Layer 4 of a small transformer language model trained on English Wikipedia (8 layers, counted from 0, width 128).
Take only the direct path to the model's output, skipping the later layers: a vector added to the residual stream pushes a token's score in proportion to its dot product with that token's output vector.

Output vectors of the tokens that the questions are about. A number n stands for (n - 500) times 0.0018.
"wo": 537 642 526 473 504 214 504 546 356 414 318 543 127 607 552 418 608 202 532 306 301 553 745 580 333 527 500 379 604 418 598 446 500 709 487 515 622 648 622 341 352 458 468 597 426 512 406 446 600 468 385 383 704 647 429 596 386 294 415 417 462 512 587 722 225 564 757 703 427 473 500 691 727 401 370 374 319 549 282 528 401 303 543 720 455 527 738 577 367 523 415 339 345 457 423 605 465 384 445 309 531 587 565 394 439 510 366 629 741 732 613 469 296 680 513 319 390 572 399 523 565 323 377 621 432 566 426 756
"bum": 456 469 625 347 268 403 433 166 240 376 137 566 412 752 639 248 461 621 137 531 391 564 578 409 461 516 272 557 540 646 584 583 394 464 526 648 601 225 768 295 487 785 562 777 374 351 640 405 129 517 264 510 606 323 487 403 449 346 384 396 396 335 705 329 352 657 545 640 617 411 318 587 500 645 472 323 444 569 445 555 273 407 364 384 435 432 646 444 671 355 420 689 314 323 609 728 391 500 652 637 521 196 569 698 687 477 638 422 500 554 616 231 289 532 474 349 266 358 462 722 665 359 621 922 726 289 533 449
"son": 518 573 486 408 582 474 328 521 463 654 381 325 390 970 642 273 543 416 569 427 167 519 599 473 496 175 464 626 753 428 534 558 296 799 430 442 441 450 397 550 469 486 368 803 588 353 783 572 274 660 217 474 600 474 554 417 338 605 517 530 659 601 654 500 573 507 717 443 216 500 451 678 580 897 547 519 562 749 436 974 446 429 500 505 710 506 626 494 669 565 433 517 602 299 469 727 491 334 227 523 548 530 512 591 513 536 669 465 627 487 330 492 405 699 435 602 463 486 508 455 316 329 512 622 621 682 483 568
"op": 680 530 587 601 483 442 672 533 453 452 628 621 581 622 493 377 618 230 522 375 336 529 753 607 478 521 122 196 500 376 350 605 679 669 609 608 527 435 481 749 480 431 546 542 463 581 516 406 622 497 441 478 493 740 574 556 597 567 613 394 468 334 374 408 408 470 577 473 394 648 448 618 476 531 582 304 573 705 623 412 406 374 548 317 455 588 374 497 309 510 589 418 566 786 140 342 575 189 386 431 593 361 507 441 389 537 490 549 596 412 536 347 522 507 473 582 577 462 323 316 521 432 466 606 540 351 656 629
"orth": 500 429 656 716 481 339 573 546 425 414 390 567 690 504 683 376 435 637 579 377 391 606 749 260 533 409 504 522 571 488 614 669 529 444 723 727 323 521 574 226 612 449 442 404 689 353 616 620 426 710 585 560 496 666 472 389 774 403 625 424 490 586 445 633 255 500 559 417 488 360 594 668 709 254 594 422 381 623 319 583 352 361 563 491 351 603 594 428 307 602 175 617 594 643 667 442 712 642 418 614 634 504 358 419 512 507 740 443 571 439 536 543 420 741 347 751 301 686 469 555 490 379 605 800 488 558 418 651
"\"": 489 480 492 473 275 468 481 442 627 644 436 626 210 416 461 672 356 439 272 596 368 541 520 403 511 444 548 401 615 517 548 394 352 602 565 442 679 515 448 551 471 792 327 695 360 479 571 555 569 373 391 404 390 433 437 480 346 476 521 604 458 559 419 433 406 491 431 443 486 500 554 571 550 320 243 427 446 700 568 659 396 466 535 504 679 448 313 502 443 473 441 552 454 339 496 356 818 569 440 631 679 259 367 420 380 538 345 652 531 414 389 448 355 602 783 403 399 586 690 675 503 363 404 511 528 529 524 184
"ton": 253 476 691 450 553 388 389 696 320 429 480 314 487 648 657 471 720 461 593 432 452 734 381 599 434 164 414 509 446 580 802 632 433 728 482 656 338 391 426 355 264 491 500 377 630 500 667 239 253 688 290 543 658 657 595 402 610 429 379 489 603 395 593 543 192 504 806 283 401 517 500 713 724 680 597 416 463 667 437 796 447 430 568 603 385 506 409 518 485 504 281 328 348 389 592 396 347 372 537 717 595 390 434 527 518 536 639 765 481 578 552 408 684 676 409 542 332 636 371 653 580 318 588 643 641 613 433 262
"ign": 639 344 500 331 453 395 356 429 471 507 415 340 314 475 409 536 553 543 471 352 193 515 663 566 415 400 233 787 596 618 741 300 605 166 675 412 316 346 423 605 771 553 557 620 332 311 508 534 523 350 556 626 558 702 363 608 622 589 601 683 683 467 500 458 667 493 558 617 601 443 470 611 373 716 341 514 652 324 354 332 552 508 361 519 311 543 603 408 404 300 537 496 446 595 699 540 559 383 443 720 589 603 640 532 739 505 349 466 784 411 223 443 587 380 411 492 522 214 585 486 704 441 410 730 554 439 293 294

Each question shows what one neuron of this layer's MLP adds at an activation of 1. A number n stands for (n - 500) times 0.00067.

n130: 697 723 570 340 542 536 551 406 444 485 635 569 500 503 467 473 488 649 595 551 451 713 447 464 607 561 407 404 385 560 221 455 535 524 371 632 491 606 488 559 326 577 407 467 348 426 536 619 411 488 517 483 649 389 367 506 467 481 566 515 779 557 525 388 570 430 561 563 468 483 431 512 596 475 460 589 714 435 458 491 522 497 384 687 425 674 576 584 658 451 351 443 746 348 497 684 411 487 403 491 391 644 445 482 541 374 519 468 525 469 342 516 544 508 524 557 414 489 435 497 622 454 610 486 408 598 410 348
Which two tokens does it push up most, strongest first? "son", "ign"

n304: 619 354 464 373 521 552 629 389 418 584 586 299 595 746 491 500 500 419 410 566 388 497 587 603 705 430 519 522 521 678 563 364 300 437 611 591 527 209 417 470 590 458 483 580 571 376 706 578 403 594 627 467 553 487 484 482 581 471 518 516 522 566 514 519 583 570 340 530 521 267 514 409 503 646 452 661 536 503 528 484 446 379 529 391 610 642 370 472 678 440 491 522 635 663 515 435 494 503 402 390 429 529 369 323 610 545 633 522 456 406 417 477 555 512 347 585 478 575 342 397 544 288 324 756 612 475 482 441
Pushed down most: "wo"

n221: 426 637 555 559 544 588 559 660 560 336 585 485 483 592 704 438 549 601 600 678 375 418 691 314 469 454 528 447 333 561 477 292 479 460 491 552 557 520 566 494 494 556 568 592 477 418 559 682 509 478 404 426 428 365 444 758 607 559 515 350 451 320 447 767 535 272 553 494 410 423 379 614 560 559 489 619 475 552 503 444 307 362 283 539 531 557 543 361 469 520 389 712 646 586 545 450 575 584 542 614 479 457 606 608 542 455 344 495 480 445 308 528 477 561 508 446 402 556 485 650 574 512 548 472 544 403 381 609
Pushed down most: "ton"

n222: 516 464 423 500 575 500 500 557 556 478 563 531 585 586 484 416 427 637 301 481 500 567 652 519 453 589 384 484 409 664 479 584 591 631 497 337 491 436 541 413 488 543 503 602 542 693 447 491 455 444 629 573 299 407 973 417 389 278 590 624 360 445 520 629 624 478 580 426 528 726 634 397 573 427 474 696 364 476 596 503 613 523 507 733 615 653 476 558 669 477 487 615 537 443 336 530 558 554 487 633 664 530 503 362 685 433 654 542 630 545 530 460 642 699 477 570 608 512 470 471 449 494 397 478 503 547 431 643
Which of these tokens does it push up most? "son"

n246: 574 447 442 461 448 464 395 541 446 363 351 337 457 556 474 529 573 574 337 452 552 491 532 692 461 536 529 578 417 558 601 549 678 481 660 548 478 556 374 625 571 392 669 380 585 580 454 345 569 653 524 275 514 626 412 578 471 335 254 418 522 523 412 389 513 365 376 645 500 375 566 403 470 571 491 433 570 506 418 520 649 480 638 572 557 429 679 406 465 366 510 648 446 544 400 543 697 634 379 524 770 560 336 481 544 547 649 603 473 464 555 471 664 637 351 770 455 420 417 519 667 466 485 515 522 299 542 453
Which three tokens does it push up most, strongest first? "ign", "orth", "ton"

n303: 516 484 333 477 551 573 452 410 591 575 484 591 416 493 544 596 584 383 378 405 709 599 531 591 619 477 430 621 571 590 328 500 516 497 560 465 525 316 534 265 533 376 477 543 527 428 508 617 547 497 542 576 278 453 622 445 387 425 491 500 528 545 506 743 393 349 564 361 562 534 751 727 529 451 506 478 395 542 480 455 514 403 429 590 594 493 470 471 431 560 323 352 423 434 381 401 546 469 252 290 456 541 410 398 587 642 626 469 638 589 500 349 556 625 371 580 346 539 557 364 453 228 555 602 634 353 384 434
Which two tokens does it push up most, strongest first? "orth", "wo"

n298: 385 575 532 652 385 488 469 516 411 568 322 497 575 364 477 554 526 589 493 572 433 359 493 552 555 506 374 493 357 569 353 267 568 497 591 546 551 386 419 610 469 494 570 482 503 389 598 661 596 636 460 358 612 454 560 548 454 539 452 416 320 636 590 410 433 532 351 645 307 560 474 654 571 331 592 464 613 649 462 636 506 488 705 308 534 565 525 516 520 745 388 622 549 479 589 503 639 387 565 363 640 644 467 444 536 708 591 579 416 522 466 429 351 715 253 618 556 384 434 352 224 417 448 420 490 448 336 685
Which three tokens does it push up most, strongest first? "orth", "son", "op"

n295: 673 520 421 548 589 449 488 753 597 561 615 522 441 755 539 622 403 643 555 604 606 568 349 500 467 636 412 552 638 515 460 503 401 523 357 725 547 485 443 401 391 472 431 668 650 465 574 340 512 373 684 512 403 510 355 622 442 467 500 470 610 284 372 405 666 595 494 369 589 469 393 525 362 488 406 442 672 571 500 658 521 623 537 672 518 451 454 621 513 468 461 513 565 290 516 525 438 681 497 537 770 521 219 641 485 294 413 422 414 601 361 406 437 463 509 380 487 631 494 448 523 450 641 387 635 413 598 375
Which three tokens does it push up most, strongest first? "\"", "son", "ton"

n53: 363 429 339 652 647 468 446 570 419 555 616 667 491 740 432 642 608 596 515 618 459 524 696 571 500 376 591 484 497 412 559 434 472 466 381 422 569 472 415 617 470 589 543 621 465 663 359 336 549 516 275 524 702 584 613 482 466 639 584 383 571 506 685 440 468 515 671 452 518 410 539 388 478 631 503 641 581 591 393 415 387 712 328 523 523 464 433 438 423 511 602 336 556 629 476 559 483 580 435 544 528 402 503 340 286 684 497 497 494 613 424 629 578 594 590 505 525 435 639 512 562 425 489 629 731 601 602 523
Which three tokens does it push up most, strongest first? "son", "ton", "op"

n278: 392 577 524 561 622 625 360 373 603 527 438 434 389 410 345 600 402 485 325 296 613 534 544 690 379 414 449 572 445 560 471 579 544 800 735 458 523 484 691 572 294 411 492 484 466 479 360 447 590 488 497 483 443 428 476 540 494 530 541 427 595 394 626 479 558 558 399 592 670 561 586 468 633 500 573 402 584 605 442 533 435 648 537 389 359 521 514 317 536 644 611 500 503 509 390 534 487 402 509 412 609 561 579 554 654 472 489 389 543 402 727 403 542 642 316 529 575 469 500 452 515 399 544 521 517 515 339 432
Which of these tokens does it push up most? "op"

n110: 494 318 621 471 527 445 383 621 550 578 596 557 208 539 631 471 375 648 540 585 545 488 441 384 416 491 585 380 393 381 488 560 203 299 476 601 497 577 420 540 596 626 604 374 535 382 665 413 547 409 592 524 510 443 564 482 481 534 448 619 575 525 555 538 667 294 418 503 534 555 640 540 487 422 574 575 493 360 550 668 626 616 503 597 584 606 444 509 431 474 494 538 586 313 318 512 557 503 576 509 500 456 548 487 645 351 570 375 226 582 649 412 640 485 483 420 394 398 339 302 622 658 613 431 515 553 571 402
Which of these tokens does it push up most? "\""

n80: 400 375 705 425 489 403 342 625 396 494 497 396 434 311 309 604 554 656 411 434 433 571 455 614 503 525 630 509 543 557 365 500 503 476 370 413 494 525 349 617 589 606 403 290 387 554 374 514 599 547 466 572 487 479 601 549 530 580 319 497 491 345 371 415 522 497 576 471 571 401 583 468 565 448 568 589 456 426 396 597 380 673 401 443 511 240 562 400 296 516 551 638 532 484 477 531 495 598 620 437 491 464 488 643 616 345 453 537 762 542 546 673 500 472 486 529 365 477 500 422 359 442 669 299 520 431 452 369
Which of these tokens does it push up most? "ign"

n205: 427 572 544 422 533 320 277 557 508 382 388 486 533 608 422 606 742 584 437 497 607 431 615 506 516 433 474 494 439 376 475 620 431 579 486 436 514 587 412 625 561 517 463 584 342 503 535 573 426 686 369 433 577 555 603 334 326 325 342 577 425 427 582 491 479 364 506 514 599 511 531 506 659 489 518 497 464 511 459 479 373 510 565 411 427 517 336 491 396 387 509 154 479 609 621 555 503 436 540 569 560 495 500 538 580 550 328 559 585 563 404 537 495 530 397 612 364 553 475 317 593 671 468 430 556 638 582 470
Which of these tokens does it push up most? "ton"

n218: 547 560 539 473 411 647 486 333 654 226 347 310 596 586 518 320 314 446 646 500 309 394 479 400 351 587 485 576 446 479 644 504 575 496 479 637 412 480 663 500 376 552 450 608 602 293 672 643 382 485 320 562 362 634 449 583 539 569 622 585 382 685 447 493 544 401 416 666 606 224 506 286 277 477 650 678 493 694 557 278 487 545 504 603 587 614 432 410 417 490 500 399 804 549 587 681 321 465 572 534 511 651 243 547 427 524 520 388 575 426 524 445 420 527 611 633 439 524 401 586 374 503 457 450 420 593 531 878
Which two tokens does it push up most, strongest first? "orth", "son"

n230: 249 439 456 494 491 692 528 308 457 477 597 427 422 568 539 607 467 467 288 582 446 437 611 618 376 316 510 560 681 340 469 600 620 431 595 460 676 458 458 600 412 705 512 240 494 565 579 439 562 439 273 497 444 738 540 580 500 377 526 584 225 477 557 430 601 564 659 535 603 522 568 542 616 678 509 431 394 531 413 643 566 337 635 566 473 354 571 533 424 437 484 648 559 311 494 469 438 587 472 506 607 607 450 576 530 387 576 415 666 657 491 542 595 438 384 327 539 487 581 230 549 487 445 511 344 451 590 562
Which three tokens does it push up most, strongest first? "wo", "son", "bum"

n309: 688 539 480 569 574 373 665 608 552 540 466 464 384 422 429 465 596 500 435 556 331 672 497 590 529 552 503 475 560 562 488 456 454 575 608 591 488 683 654 444 551 344 437 364 500 568 470 358 462 742 586 461 517 444 690 633 603 626 582 318 251 645 511 380 535 463 557 602 421 542 556 494 513 554 542 562 594 390 583 323 443 466 484 576 471 350 403 365 534 537 660 559 447 819 334 476 540 375 441 518 633 506 716 566 647 644 555 392 417 611 556 548 376 639 579 481 488 452 298 409 344 485 589 514 603 460 650 409
Which three tokens does it push up most, strongest first? "op", "wo", "orth"

n59: 521 468 466 339 714 503 553 578 286 422 520 635 672 557 623 612 626 438 623 400 416 383 486 343 566 363 628 476 331 546 471 646 412 349 319 586 467 672 517 558 595 323 468 450 455 225 636 608 352 617 536 477 580 610 563 437 637 741 374 416 493 483 667 490 440 688 361 569 621 557 567 507 351 506 385 575 507 471 597 587 459 494 574 613 440 528 413 307 692 637 661 637 572 400 337 490 305 360 500 458 476 395 577 448 528 228 436 427 428 375 601 441 564 568 481 521 661 464 516 500 418 523 690 417 795 398 506 536
Which of these tokens does it push up most? "son"

n138: 472 504 447 481 474 474 642 371 529 568 486 652 484 550 647 577 534 617 380 659 655 415 398 411 545 494 618 517 578 690 464 580 425 310 305 625 560 497 490 728 526 497 560 563 519 497 517 526 461 571 620 381 577 711 490 430 517 566 624 401 613 486 652 266 712 325 710 364 311 503 469 335 607 589 475 507 604 471 527 702 491 702 443 361 481 294 559 490 786 375 628 673 431 637 427 572 422 527 287 474 299 513 528 486 554 282 583 546 562 487 565 544 561 676 597 606 758 447 369 455 445 824 462 548 347 568 562 421
Which of these tokens does it push up most? "son"